Layer 5 of a small transformer language model trained on English Wikipedia (8 layers, counted from 0, width 128).
A neuron adds its activation times its output weights to the MLP's output. To switch it off is to set its activation to zero at one token and run the rest of the model.

Output weights of the MLP neurons that the questions are about. A number n stands for (n - 500) times 0.0012.
n43: 533,377,661,613,580,497,402,434,516,644,326,418,456,590,389,635,444,521,421,503,446,382,438,406,478,344,320,676,363,631,560,516,430,550,476,490,442,759,297,555,406,473,535,663,527,582,365,595,380,790,562,626,424,633,514,555,457,537,366,460,587,536,466,538,453,389,593,554,483,504,582,697,603,365,459,506,550,830,478,381,581,375,488,577,355,427,620,478,628,476,401,520,506,396,600,306,445,377,417,376,404,382,439,418,318,324,372,580,641,517,536,382,305,349,437,548,403,344,446,514,506,497,423,523,356,505,406,409
n45: 455,389,575,493,394,418,615,529,493,955,171,629,256,612,433,436,572,462,535,450,510,437,334,545,406,575,610,643,656,539,640,560,531,412,481,534,645,590,496,466,768,344,614,550,205,419,391,471,553,453,282,500,521,567,603,558,405,347,312,474,493,407,627,544,339,432,559,478,518,531,504,454,411,303,500,424,533,798,564,599,319,472,529,520,352,477,486,536,449,628,714,374,615,466,548,552,581,477,605,493,330,365,379,450,440,323,388,599,400,512,542,532,745,585,510,437,400,504,533,380,497,420,358,631,623,590,334,672
n67: 426,367,371,399,601,546,612,494,506,462,585,586,450,556,480,522,509,715,564,475,620,467,422,381,448,468,520,442,519,546,528,337,262,516,506,531,619,457,429,310,538,350,628,791,473,542,491,464,590,558,585,458,332,597,464,342,575,368,447,318,346,608,509,550,642,520,523,556,520,578,450,711,425,491,443,558,384,363,540,692,482,506,588,417,540,657,500,729,755,524,561,460,427,423,513,319,466,668,544,532,587,568,440,520,474,672,459,478,421,563,763,494,528,422,503,500,457,766,783,610,557,544,394,532,422,484,454,557
n74: 597,733,421,252,478,421,551,497,490,515,455,426,522,387,481,541,477,352,310,470,759,550,443,570,581,481,459,545,294,443,436,315,483,571,436,402,519,563,423,441,621,521,426,580,526,692,479,635,705,364,593,594,486,369,327,630,684,696,473,507,596,400,434,340,500,489,606,494,367,431,577,670,400,542,286,290,457,792,305,514,541,522,650,488,658,474,504,457,397,503,645,497,603,465,404,513,445,621,664,639,531,487,727,626,271,228,626,555,575,466,465,597,388,280,510,506,507,447,409,632,420,430,579,653,695,375,624,559
n103: 596,503,464,255,423,439,295,621,428,554,523,412,636,650,441,469,471,424,408,653,600,262,514,627,438,257,529,469,424,296,538,497,428,648,536,441,497,640,523,352,548,438,486,427,587,483,692,523,404,456,509,535,639,574,378,412,483,457,497,318,542,361,503,458,457,428,353,670,380,517,622,617,416,503,474,582,579,416,603,280,545,544,506,510,448,460,453,462,516,551,407,597,595,490,623,506,697,466,384,442,482,489,332,473,525,559,524,554,603,484,693,480,362,549,610,486,359,622,436,602,536,539,659,373,362,348,395,452
n114: 521,565,727,568,346,460,500,640,518,226,508,686,412,413,323,437,496,432,496,643,274,408,614,397,396,550,559,605,604,431,482,432,474,553,654,525,573,603,571,412,445,443,552,119,572,302,537,469,690,490,422,486,331,508,549,382,472,242,348,406,302,459,661,562,457,446,566,656,358,257,597,532,302,565,712,592,322,470,486,518,418,799,367,581,453,472,337,408,306,644,451,474,644,484,504,493,390,427,591,400,416,452,484,503,568,756,576,478,447,480,541,645,438,658,263,382,468,564,349,652,600,374,405,596,431,296,411,315
n127: 667,627,395,536,557,407,486,708,382,490,365,552,723,677,555,670,470,520,521,636,435,460,417,469,209,439,526,416,479,613,480,480,354,554,445,483,374,507,545,451,475,348,350,578,624,497,580,304,506,449,513,645,539,493,395,381,736,401,461,441,490,511,560,455,399,617,475,319,567,559,474,669,497,529,496,405,748,569,367,444,487,626,666,649,590,421,731,466,380,520,242,509,510,636,413,585,343,400,452,648,417,552,408,408,475,521,562,490,663,708,763,434,352,227,510,410,534,546,412,363,511,519,661,577,750,367,527,353
n128: 592,339,556,676,474,465,521,647,552,364,289,576,441,622,672,401,617,304,564,715,657,517,618,592,308,356,628,627,457,526,714,243,232,532,663,731,377,361,392,689,556,500,333,629,559,490,465,540,612,561,621,500,543,432,321,457,443,519,476,573,535,447,477,327,503,416,617,380,549,688,526,636,409,633,309,429,588,572,572,619,390,471,568,533,461,681,482,446,380,398,332,378,549,492,420,615,211,460,365,557,687,435,403,344,504,659,625,577,609,430,528,510,586,427,431,432,429,573,541,561,433,477,429,426,503,586,242,584
n182: 519,366,520,407,570,543,461,463,507,410,446,475,381,325,586,551,494,534,480,412,301,506,482,541,281,527,486,472,612,427,710,376,474,541,519,293,617,419,536,493,610,503,643,374,578,560,480,500,445,540,699,505,503,500,447,349,465,556,414,428,537,446,563,276,401,549,639,494,407,661,518,648,563,556,686,668,390,600,477,557,593,394,534,651,320,629,517,545,509,534,369,631,699,597,377,456,289,459,335,399,484,226,226,491,415,606,457,510,590,461,696,556,593,316,603,537,332,573,345,518,456,636,699,711,450,264,668,497
n189: 556,607,582,548,506,657,474,555,582,288,496,627,559,471,518,621,402,546,318,574,564,532,533,485,484,597,489,570,446,600,346,532,507,551,650,484,634,510,532,596,338,575,410,695,707,381,526,459,437,324,738,637,598,547,448,428,531,588,629,503,612,367,509,621,530,469,455,570,528,437,521,484,691,598,557,315,417,271,490,596,515,494,607,449,406,419,425,484,503,398,554,391,420,423,645,537,404,375,624,356,490,725,369,575,446,781,425,404,558,804,389,522,618,702,361,585,571,475,497,439,391,497,769,623,684,678,599,566
n203: 588,431,355,590,679,361,493,553,594,173,653,434,546,570,594,560,319,415,366,523,335,581,562,536,348,407,409,663,462,598,746,638,657,597,569,563,376,644,514,473,456,493,536,480,289,557,628,577,579,605,458,547,635,604,387,589,487,569,364,455,544,514,676,647,728,500,482,400,457,534,521,634,517,544,359,627,497,517,451,443,456,564,431,575,253,446,594,418,515,509,361,500,626,399,382,411,493,340,317,340,797,516,530,503,469,889,420,567,318,384,558,481,636,542,554,366,546,570,223,367,405,462,351,469,513,469,438,507
n209: 500,770,437,387,360,530,598,386,593,574,554,525,660,490,442,472,624,333,344,286,568,506,600,468,422,530,407,392,520,330,303,656,563,554,568,627,548,436,486,650,497,576,405,506,624,569,411,674,658,378,535,578,493,531,556,403,506,509,589,409,397,657,516,441,578,493,521,355,439,496,320,455,434,441,504,494,387,483,523,599,518,650,460,446,360,390,503,641,573,531,487,604,549,489,613,516,464,532,684,796,533,848,743,527,262,349,467,444,393,518,584,512,559,620,444,534,413,485,262,649,383,546,557,333,616,598,613,747
n288: 433,669,473,430,608,512,457,434,402,606,387,545,337,436,560,723,682,611,493,450,553,461,469,566,553,587,475,359,483,549,635,526,675,719,642,630,613,598,848,497,537,437,706,378,218,455,605,439,363,562,572,383,621,493,503,375,465,542,530,391,537,156,403,631,497,521,350,356,602,549,320,694,497,327,594,661,460,595,596,470,293,451,626,529,627,545,423,369,476,573,484,464,494,485,392,484,446,661,597,534,366,519,455,339,455,608,322,733,454,390,524,529,553,387,398,388,556,418,518,481,486,387,445,442,567,523,382,425
n291: 396,266,376,438,604,525,503,494,791,520,605,572,412,410,572,560,478,403,541,421,530,442,561,338,415,411,439,488,265,602,507,346,573,610,531,388,503,474,478,308,483,636,424,471,513,363,453,650,555,358,568,471,503,793,476,595,580,578,549,436,433,642,666,560,533,377,372,363,666,583,589,471,815,575,626,669,552,569,697,550,488,670,466,494,423,266,413,442,491,572,423,536,462,418,560,547,493,663,417,337,533,525,707,332,620,306,647,353,416,603,585,547,459,276,522,655,373,331,415,617,540,528,481,588,350,508,412,389
n302: 516,483,660,574,422,575,534,452,666,353,537,449,464,331,655,451,660,522,517,314,507,697,391,724,623,578,467,342,524,340,464,330,530,333,329,517,546,579,726,650,503,606,391,593,427,510,554,562,726,522,464,519,580,220,497,452,545,391,466,458,568,356,672,641,371,489,657,579,321,550,439,487,469,361,482,437,444,518,470,548,544,639,611,515,600,484,514,322,500,423,471,561,516,637,422,586,522,552,564,548,456,424,660,329,538,583,378,616,302,515,569,372,519,399,455,158,500,567,410,388,291,712,520,586,700,557,493,685
n316: 437,515,528,541,396,537,403,486,442,656,510,578,403,665,372,408,406,417,406,632,410,411,641,562,524,511,408,623,672,535,455,557,622,475,437,497,533,702,313,321,303,462,533,193,465,381,417,430,508,576,337,469,494,506,432,433,365,599,531,357,454,543,400,473,503,687,606,338,391,603,575,473,659,466,454,464,643,764,374,518,486,447,474,479,255,558,548,440,535,365,565,594,491,534,657,546,497,383,491,251,412,575,432,556,528,458,555,463,503,483,400,364,651,515,437,528,428,301,633,379,491,397,400,543,524,606,461,447

Each question names a token from some text and the token that comes next. It shows the activations a of the neurons there, in the order above. A number n stands for (n - 500) times 0.019.

Then comes g, the gradient of the next token's log-probability with respect to the MLP's output, scaled to length 1. A neuron's effect is roughly proportional to its activation times (output weights . g). A number n stands for (n - 500) times 0.00081.

" by", then " his"
a: 499,505,504,507,514,506,497,488,428,534,490,503,508,494,502,501
g: 407,510,700,480,729,282,382,510,570,468,601,417,491,546,522,484,438,451,561,628,429,430,611,556,309,353,384,499,409,645,677,534,608,441,540,509,616,510,653,693,424,594,462,360,588,657,484,522,593,385,588,496,387,363,518,448,629,498,398,450,541,437,620,613,496,480,462,583,478,588,435,392,227,403,542,511,219,386,500,274,495,339,575,286,474,652,488,400,599,672,325,466,648,422,409,555,587,537,322,584,533,680,380,490,772,579,407,359,663,517,626,559,624,606,443,581,592,456,364,537,433,413,455,491,336,381,470,421
Which neuron, switched off, raises the next token's probability most? n182

"ed", then " by"
a: 498,503,497,502,500,512,496,490,496,461,498,503,474,498,457,491
g: 421,148,303,483,594,332,446,519,583,493,445,251,623,500,398,418,403,430,363,531,372,396,406,614,617,504,542,701,313,507,557,353,632,477,559,421,528,490,485,273,479,444,578,600,453,475,513,484,530,645,694,500,390,484,638,440,479,321,560,538,372,802,428,494,465,486,559,670,464,714,395,507,415,491,509,624,541,222,667,438,530,405,363,576,366,543,485,456,468,455,391,367,395,445,543,519,434,494,510,602,470,499,430,367,537,460,541,487,487,690,435,447,715,565,625,677,402,708,660,523,425,604,428,472,630,549,594,365
Switching off which neuron hurts the next token most? n302

" first", then " floor"
a: 521,497,479,515,500,495,497,485,504,498,489,525,499,503,499,655
g: 517,378,598,566,430,490,400,396,630,376,519,589,528,499,316,462,472,574,472,610,567,798,508,324,526,465,527,434,559,788,384,524,471,706,415,451,443,405,488,637,580,477,526,427,557,341,453,606,535,466,314,580,597,510,592,527,399,553,498,408,524,438,476,439,362,414,693,554,496,542,668,503,477,445,521,710,473,577,535,464,570,553,425,392,745,606,543,105,572,628,405,346,300,594,549,165,407,507,512,384,668,465,289,549,468,503,393,518,584,347,389,659,561,480,415,591,516,422,670,462,366,570,471,367,535,520,428,522
Switching off which neuron hurts the next token most? n316

" by", then " R"
a: 525,522,506,510,495,491,468,484,390,518,421,497,500,476,507,517
g: 304,531,491,389,644,549,534,460,279,351,689,437,487,301,699,366,499,620,687,488,622,608,550,465,459,499,509,361,670,462,597,604,579,435,523,655,643,388,531,595,642,537,398,510,486,405,413,503,290,346,663,359,479,489,441,468,603,412,453,564,424,623,553,241,442,421,438,649,659,350,552,580,426,559,535,523,442,297,532,518,458,603,330,504,615,570,514,479,551,448,316,534,408,649,443,530,603,538,486,695,390,692,622,357,574,390,364,775,412,507,543,497,481,492,370,507,490,521,694,420,592,661,611,702,533,652,585,567
Which neuron, switched off, raises the next token's probability most? n43

"D", then "ou"
a: 495,500,483,500,512,491,545,573,499,537,753,488,514,489,463,474
g: 465,427,483,465,468,590,414,559,424,503,459,541,562,514,439,401,392,430,458,640,592,703,360,560,368,608,640,348,650,368,502,481,408,474,437,490,326,531,420,535,477,408,454,488,695,479,415,441,420,567,475,452,493,509,680,460,517,503,343,638,562,548,489,661,680,458,433,428,509,289,635,503,402,405,469,415,438,538,416,657,420,532,670,595,484,795,642,766,395,491,567,529,625,633,401,514,463,421,204,256,632,482,384,403,449,392,479,462,604,538,480,432,564,548,254,436,405,643,604,327,598,389,345,234,319,467,370,364
Switching off which neuron hurts the next token most? n128

" Mac", then "ra"
a: 490,479,415,568,502,484,502,500,493,512,499,498,506,506,479,494
g: 496,232,613,593,427,600,298,459,528,613,465,485,451,462,627,465,601,364,433,359,515,488,732,563,403,530,408,453,682,465,438,429,190,389,578,453,336,425,528,435,696,522,400,403,670,716,540,488,561,651,427,497,472,331,560,615,612,575,409,581,523,410,495,470,441,717,619,520,516,492,643,542,567,652,553,359,433,344,485,547,341,540,504,504,589,599,635,547,553,557,651,631,546,368,479,529,669,525,450,547,573,516,469,577,319,243,388,479,588,685,350,570,525,579,356,525,607,458,538,241,541,690,496,538,560,369,579,715
Switching off which neuron hurts the next token most? n74

"==", then "Pro"
a: 574,494,508,481,491,500,508,502,500,512,500,498,543,496,473,512
g: 717,453,486,477,402,522,430,506,547,468,660,448,716,562,545,532,669,403,156,511,497,390,427,597,410,427,509,697,507,584,452,297,511,798,491,619,590,661,372,461,532,491,466,588,498,621,578,509,577,715,742,397,404,589,443,443,576,724,547,369,430,590,617,447,529,426,560,470,645,361,474,417,473,550,457,463,280,438,468,354,637,552,333,610,478,552,598,440,430,639,465,477,768,626,679,503,466,485,453,538,415,481,258,714,677,473,519,549,455,421,351,532,472,465,534,459,551,535,566,616,497,601,529,388,617,550,332,394
Which neuron, switched off, raises the next token's probability most? n288

" st", then "y"
a: 501,504,503,480,520,485,505,569,501,503,506,482,504,466,518,499
g: 298,378,500,589,448,382,311,447,522,607,669,366,449,549,512,575,565,500,535,428,395,680,466,365,510,596,594,427,484,690,539,541,384,401,397,398,503,674,379,528,415,558,401,568,365,648,707,566,631,663,716,618,497,423,336,414,602,490,543,514,560,528,570,276,399,389,395,328,821,646,592,607,684,460,382,457,492,549,362,323,500,570,457,508,443,516,635,605,496,492,521,597,366,673,456,574,394,340,598,516,444,376,554,397,605,489,495,458,470,474,528,620,461,272,410,456,702,517,479,496,729,629,618,457,665,469,350,622
Switching off which neuron hurts the next token most? n128

" sk", then "et"
a: 496,496,523,479,467,482,528,503,509,501,443,481,682,502,487,500
g: 277,384,502,499,569,594,449,521,517,508,493,542,543,654,475,539,541,622,572,634,451,625,715,533,504,533,589,657,507,753,706,612,428,495,470,346,478,337,437,444,473,321,528,605,423,403,551,521,540,612,673,498,394,608,808,446,619,588,573,562,652,377,513,428,690,511,541,406,625,434,573,482,401,331,452,493,373,477,577,375,565,424,448,368,441,491,566,762,517,639,614,568,572,551,546,353,662,468,512,406,659,289,513,581,475,445,452,364,749,588,600,427,412,560,421,580,696,332,628,454,573,376,455,512,543,699,508,239
Which neuron, switched off, raises the next token's probability most? n288

"orn", then "e"
a: 504,495,451,498,496,534,496,495,498,534,517,480,497,496,494,504
g: 635,491,493,645,496,357,424,609,580,569,471,507,451,628,453,661,662,547,574,404,534,554,543,362,646,703,494,437,452,358,610,632,251,553,521,495,542,608,634,461,575,535,708,431,476,640,467,413,508,356,668,561,455,522,512,572,580,656,616,554,581,383,477,461,724,685,526,302,463,314,521,709,691,449,475,578,678,572,493,530,305,355,530,512,421,492,571,338,491,484,375,533,407,518,226,378,412,586,504,250,364,604,471,457,457,686,534,539,591,557,496,469,492,607,660,446,527,587,548,447,705,382,753,552,713,532,451,460
Which two neurons, each switched off alone, lower its probability most, in order? n189, n209

" Mil", then "ly"
a: 506,489,499,513,496,486,484,492,482,499,506,485,476,498,481,495
g: 606,513,614,599,483,249,630,563,540,488,448,429,672,553,397,452,573,375,210,431,434,420,587,555,564,484,392,574,473,609,565,403,611,709,585,442,530,519,466,428,710,556,638,487,646,464,579,520,377,231,556,644,362,502,331,474,611,632,408,485,451,634,552,231,343,413,431,575,432,556,592,463,475,416,596,433,488,609,350,526,466,562,512,466,642,585,654,405,473,451,457,633,472,487,620,599,582,640,635,525,377,537,550,573,639,422,574,414,457,468,336,425,512,582,430,542,368,775,320,312,345,722,460,760,462,624,497,517
Which two neurons, each switched off alone, lower its probability most, in order? n288, n74

"8", then "0"
a: 497,501,489,509,500,500,489,492,492,747,487,510,509,489,455,480
g: 833,708,537,368,431,413,488,510,391,609,676,396,324,449,420,465,491,611,303,318,525,524,613,478,468,484,488,638,431,588,354,560,526,670,460,528,506,479,416,538,308,576,602,482,515,483,380,354,498,595,475,602,651,467,513,442,451,424,556,293,474,572,727,589,534,492,537,503,386,519,347,324,421,517,513,544,453,664,657,381,473,445,296,361,684,313,637,459,497,423,566,519,302,490,393,450,500,386,391,514,479,526,443,862,596,539,482,518,513,501,410,526,566,727,406,477,443,608,272,566,451,570,725,443,592,389,622,506
Switching off which neuron hurts the next token most? n189

"ac", then "uation"
a: 638,500,549,503,502,541,499,605,469,497,436,493,538,498,501,480
g: 472,400,544,399,530,621,382,667,274,525,373,283,392,552,483,399,523,624,529,454,567,622,631,624,603,388,574,395,525,406,369,541,445,285,550,528,475,211,577,537,686,612,661,658,577,543,298,535,524,452,387,456,556,337,702,474,524,636,524,552,495,649,596,421,464,712,642,417,359,537,263,474,356,661,507,435,386,506,475,486,630,491,426,474,607,424,471,423,585,776,478,338,394,484,525,357,565,642,520,432,455,333,439,632,611,441,530,331,506,558,402,546,524,455,444,624,540,322,500,619,513,470,428,633,619,352,541,282
Switching off which neuron hurts the next token most? n203

"idge", then " decided"
a: 503,494,518,486,506,503,507,500,507,504,508,489,501,482,488,508
g: 688,669,571,342,551,440,479,473,435,378,585,428,544,628,319,472,489,517,593,719,469,863,623,739,446,391,555,540,600,478,239,627,502,468,715,645,625,526,446,675,502,382,291,514,446,542,504,268,466,577,621,362,661,471,605,454,539,443,480,527,678,436,520,607,483,514,457,490,323,558,626,595,572,379,552,509,531,262,437,454,528,367,630,557,633,389,425,286,521,462,618,441,453,533,667,514,444,479,639,461,574,511,298,554,465,565,512,482,548,507,529,422,517,535,462,546,580,462,368,602,357,363,517,654,402,603,279,382
Switching off which neuron hurts the next token most? n291

" E", then "ar"
a: 496,515,509,504,501,501,867,512,461,461,503,522,499,505,471,567
g: 522,537,512,452,809,502,308,502,505,522,778,461,465,557,657,684,529,681,457,618,568,379,703,516,600,446,446,454,628,467,469,648,406,621,395,405,475,375,710,606,476,556,380,460,418,327,543,488,429,507,776,555,389,374,574,416,617,570,535,491,548,356,406,562,567,395,577,458,486,419,575,745,676,626,572,577,605,533,338,422,471,474,672,423,621,578,356,422,523,459,340,626,400,602,522,482,420,601,442,293,511,657,451,390,492,412,522,354,532,582,691,468,524,437,467,315,535,427,342,324,504,354,610,261,535,564,499,473
Switching off which neuron hurts the next token most? n127

"ow", then " an"
a: 496,485,483,470,474,416,492,499,505,504,484,508,547,507,509,500
g: 548,573,471,411,408,374,438,385,463,574,515,421,351,573,447,452,706,485,479,349,309,514,376,406,421,503,476,520,267,396,532,380,654,622,469,394,393,545,495,634,417,621,439,481,553,409,489,630,681,437,399,274,570,610,366,544,420,560,667,528,628,778,476,579,597,512,565,643,540,332,481,396,376,583,572,478,588,541,665,586,544,454,486,495,375,371,563,501,340,449,581,349,666,599,548,387,594,692,382,582,369,646,527,568,367,203,569,571,387,431,346,639,417,493,424,324,525,439,269,633,278,385,415,411,499,453,404,440
Switching off which neuron hurts the next token most? n67

"In", then " pre"
a: 500,496,500,497,516,500,492,479,468,497,490,497,500,514,502,502
g: 399,339,733,579,487,608,542,691,571,608,405,458,559,692,319,512,532,671,207,477,445,519,418,362,551,735,499,592,452,455,620,452,538,506,685,596,527,562,370,652,659,481,436,558,492,482,510,408,618,494,649,512,472,640,489,518,422,416,571,394,425,595,516,427,495,362,670,331,520,325,238,437,537,368,680,672,594,531,463,601,494,468,579,569,458,600,577,491,486,461,725,375,469,594,721,501,695,408,647,450,511,543,618,644,406,367,543,446,372,511,581,506,557,496,359,473,598,509,348,629,547,370,486,350,691,464,398,297
Switching off which neuron hurts the next token most? n182

" After", then " being"
a: 493,515,488,495,502,521,500,489,15,499,509,491,487,381,496,500
g: 414,507,544,447,483,500,427,654,561,425,540,547,461,402,375,500,725,574,586,472,409,509,460,591,567,299,741,561,492,441,393,618,620,407,669,678,642,512,603,570,507,562,692,373,462,514,382,401,357,540,602,347,562,416,591,463,442,519,477,496,506,178,505,619,519,460,567,544,546,516,464,363,437,365,427,302,439,448,336,588,500,490,507,472,585,351,458,602,647,569,585,329,543,196,689,275,529,525,572,649,454,472,271,657,191,534,575,643,450,600,637,373,640,530,390,625,513,421,629,530,419,448,482,367,402,530,517,604
Switching off which neuron hurts the next token most? n182

" and", then " London"
a: 494,525,499,492,398,500,508,497,495,506,495,496,500,503,495,300
g: 435,671,581,548,379,454,545,616,579,562,546,539,568,711,438,529,599,453,663,398,519,633,683,554,556,447,612,647,687,363,485,525,384,300,409,254,422,561,534,428,450,480,450,473,590,538,432,590,550,460,443,301,476,602,482,417,359,617,393,421,418,526,508,458,490,626,400,324,626,626,565,434,512,598,235,493,504,521,609,592,366,670,661,587,356,493,393,479,429,607,497,461,607,531,396,452,228,526,646,560,810,492,554,317,567,613,606,349,506,506,289,588,558,569,598,605,543,501,643,726,480,330,454,548,406,439,641,321
Which neuron, switched off, raises the next token's probability most? n316

" was", then " not"
a: 485,495,490,511,514,498,493,501,495,520,448,512,472,504,501,497
g: 407,482,732,428,461,518,485,556,411,488,296,369,512,353,626,251,506,517,666,478,640,542,613,330,482,543,568,469,486,611,279,364,526,493,548,527,591,528,460,377,559,478,672,361,394,647,525,550,480,632,708,404,438,278,490,506,692,583,484,623,505,555,464,291,429,544,620,494,408,369,499,386,482,446,486,550,429,395,397,527,456,630,466,422,439,451,398,425,520,559,437,533,437,646,417,491,516,498,622,562,488,462,640,805,436,605,545,747,610,508,451,482,578,704,432,654,455,802,584,442,438,285,384,395,615,444,759,595
Switching off which neuron hurts the next token most? n203

"H", then "owever"
a: 456,520,503,503,492,500,502,507,503,520,503,359,500,501,499,500
g: 479,333,531,429,701,640,530,409,515,520,543,609,562,367,519,657,339,402,330,620,538,660,552,502,612,399,472,569,550,783,305,267,359,236,466,532,588,630,508,409,460,439,536,603,542,527,454,420,435,485,425,436,405,385,371,603,511,350,643,368,432,482,641,566,559,635,288,658,406,685,374,499,482,276,412,505,535,275,585,584,420,337,467,422,635,417,394,496,653,376,443,409,455,492,622,549,518,388,484,531,560,401,477,674,607,588,610,398,664,515,371,487,382,571,495,601,473,812,630,520,409,514,498,553,586,475,557,399
Which neuron, switched off, raises the next token's probability most? n45

" s", then "itting"
a: 503,497,491,473,491,497,501,500,480,501,490,474,591,484,499,487
g: 458,691,567,514,713,224,495,427,363,479,441,604,293,596,440,562,442,549,466,368,387,551,419,439,408,471,276,338,428,480,477,358,561,717,642,581,583,449,397,387,578,553,574,606,547,431,304,544,407,469,360,433,499,309,497,598,557,681,640,532,540,549,394,406,404,551,493,579,400,538,604,323,499,411,605,605,483,533,321,541,405,526,563,587,392,467,306,360,466,583,502,493,235,486,295,756,527,318,537,547,453,426,411,355,591,611,591,499,370,339,606,602,358,543,382,526,590,575,205,421,551,547,438,510,509,549,580,611
Switching off which neuron hurts the next token most? n288

" and", then " three"
a: 501,502,494,504,510,483,499,499,490,500,500,500,523,490,501,594
g: 584,457,176,493,443,406,398,506,660,587,553,421,441,519,459,691,517,359,414,494,575,456,357,540,503,598,367,437,325,457,440,495,349,450,357,611,496,526,469,587,616,480,490,706,508,641,420,432,407,367,385,571,471,566,498,491,628,526,416,552,598,333,339,397,601,593,627,633,519,623,544,774,335,646,731,450,453,572,678,759,402,451,569,533,557,400,613,452,397,447,570,743,483,490,439,514,665,617,492,290,670,527,500,560,369,553,582,500,480,393,215,372,505,461,608,412,535,315,388,433,615,637,425,395,531,526,534,597
Switching off which neuron hurts the next token most? n114

"ed", then "ro"
a: 465,508,499,468,487,553,487,499,499,477,505,497,495,506,498,475
g: 614,469,479,607,669,438,405,495,580,507,492,403,649,520,622,678,303,428,554,609,460,368,548,319,587,469,428,493,590,431,603,486,332,520,572,692,291,262,622,315,466,556,565,308,597,609,607,479,511,495,605,530,449,651,556,542,577,552,561,506,517,479,624,514,416,768,557,630,331,533,608,699,473,573,494,490,594,411,454,367,456,619,531,671,510,412,537,454,417,690,345,473,334,552,429,463,440,592,440,350,251,472,273,630,548,605,296,494,452,479,577,563,406,532,542,443,576,609,272,366,432,644,536,773,625,439,440,456
Switching off which neuron hurts the next token most? n114

"idd", then "ay"
a: 480,500,497,513,501,508,472,537,502,534,481,483,488,507,495,496
g: 428,454,424,625,400,359,461,551,300,499,319,383,314,369,557,616,399,435,406,368,299,513,421,482,458,496,381,526,697,488,686,352,583,341,371,537,334,526,485,374,546,287,494,523,421,557,532,576,422,488,386,631,553,533,522,405,516,206,319,544,582,561,538,326,548,564,660,456,532,543,525,568,514,461,560,490,567,626,490,503,678,499,427,649,381,729,565,678,499,571,383,457,401,459,264,475,543,432,543,361,554,609,481,430,444,571,589,624,659,646,600,586,644,304,511,681,551,532,425,556,245,377,318,338,362,444,496,407
Switching off which neuron hurts the next token most? n128

"ades", then ","
a: 495,507,505,505,484,503,487,481,500,531,514,557,483,511,516,456
g: 699,360,288,465,550,415,462,531,342,542,374,679,424,289,801,386,480,469,443,590,658,572,644,402,433,427,283,466,397,557,477,408,491,462,414,288,520,498,369,372,515,580,491,527,238,507,555,535,572,504,597,634,479,568,458,521,371,346,487,613,554,468,486,662,475,548,428,581,319,403,653,597,443,356,460,429,485,517,434,627,491,452,625,534,462,523,442,253,464,623,591,357,434,548,756,377,650,406,532,461,528,423,617,690,715,566,419,465,387,534,622,585,658,409,343,474,424,304,650,410,442,470,615,567,412,514,614,602
Which neuron, switched off, raises the next token's probability most? n209

"\n", then "=="
a: 498,527,492,487,503,503,499,501,501,499,470,458,527,481,497,492
g: 411,272,534,579,446,483,504,372,462,617,319,590,345,335,397,567,613,368,391,393,360,421,492,605,549,527,469,580,346,482,666,576,526,504,503,401,394,317,649,756,521,580,330,384,361,575,390,568,498,640,614,583,490,426,549,569,387,653,547,325,432,618,319,480,523,316,494,418,655,375,408,660,451,676,430,565,427,496,650,499,573,537,422,294,510,669,627,392,451,327,474,515,599,400,369,330,311,446,389,508,635,467,499,568,111,349,478,559,591,680,495,525,479,521,539,482,554,502,569,511,459,665,584,520,508,584,566,465
Which neuron, switched off, raises the next token's probability most? n209

" not", then " see"
a: 555,490,492,501,531,489,496,502,500,532,492,502,487,518,500,501
g: 623,501,420,498,391,554,537,539,437,483,373,608,407,248,419,624,552,616,418,293,382,556,564,631,708,492,509,383,553,444,687,490,450,507,435,452,445,489,644,486,497,687,412,690,454,558,376,443,474,300,440,483,519,468,613,502,550,496,530,678,627,749,588,541,576,518,534,422,528,712,849,228,423,283,599,552,526,662,467,507,579,448,512,414,392,373,558,462,567,712,499,457,446,434,389,700,545,604,391,457,390,684,576,647,575,496,523,457,637,533,452,471,496,542,594,534,514,241,479,490,486,342,552,747,627,514,566,393
Which neuron, switched off, raises the next token's probability most? n103

" offer", then " him"
a: 497,510,486,505,495,482,491,492,508,502,495,490,528,507,506,508
g: 437,349,654,395,552,215,624,619,536,435,335,376,354,650,402,528,510,503,556,725,356,373,538,323,298,507,424,424,578,613,658,530,489,339,573,541,608,504,574,586,588,340,657,517,569,581,462,427,537,402,537,526,555,391,651,600,567,395,289,529,544,625,503,503,365,448,454,540,684,546,545,464,438,366,582,560,386,317,660,561,641,286,479,389,491,581,430,311,517,621,327,418,446,532,338,513,486,445,524,689,487,527,550,353,633,544,456,460,643,444,526,643,661,609,476,638,494,627,455,534,371,522,348,735,429,611,475,273
Which neuron, switched off, raises the next token's probability most? n114

" st", then "ock"
a: 502,496,502,511,509,481,505,545,490,476,518,470,498,472,512,492
g: 302,475,433,453,529,263,347,480,500,499,604,360,674,348,460,423,599,489,398,661,501,622,668,590,663,710,572,422,518,404,457,468,731,345,550,526,336,485,606,416,400,474,521,461,453,455,531,398,468,525,698,415,290,500,495,546,567,303,466,352,463,625,417,603,347,530,550,647,762,322,514,454,598,420,337,502,496,595,510,461,523,424,516,576,480,325,388,417,636,468,405,346,391,459,553,510,391,443,547,591,547,526,516,438,274,427,488,392,238,547,639,395,552,516,593,432,459,543,411,479,336,487,562,325,220,269,503,425
Which neuron, switched off, raises the next token's probability most? n128

" Design", then "ated"
a: 509,464,477,502,501,453,525,524,491,487,499,507,575,495,472,577
g: 520,659,574,769,536,411,503,557,386,596,399,343,432,481,219,690,555,482,467,585,290,548,389,437,757,574,501,437,625,410,513,474,356,469,329,589,447,571,589,531,513,395,490,434,727,531,464,504,390,492,561,425,370,512,577,457,297,427,233,530,563,508,540,411,339,678,468,380,594,689,360,561,431,454,763,703,568,573,375,407,383,438,622,497,577,431,504,558,427,615,512,566,403,535,475,437,313,278,569,547,537,596,283,529,523,467,593,351,563,468,608,683,626,497,682,457,508,538,483,519,599,589,462,471,540,668,638,474
Switching off which neuron hurts the next token most? n288

" as", then " a"
a: 503,512,471,506,544,525,502,483,498,497,514,497,548,469,483,594
g: 460,506,442,567,554,361,222,415,450,349,427,545,371,595,381,504,521,423,671,506,520,549,566,623,473,476,631,490,519,652,348,568,506,534,474,447,546,499,617,429,529,431,529,384,363,504,369,530,544,407,420,473,389,375,610,349,330,592,458,545,725,521,372,594,723,307,662,498,436,323,557,570,471,414,377,463,727,503,693,591,481,532,396,371,460,682,429,502,294,645,237,618,385,476,671,361,521,581,466,573,491,562,413,452,666,522,387,524,635,625,438,352,483,423,488,353,651,149,529,442,321,386,462,488,422,594,438,495
Switching off which neuron hurts the next token most? n316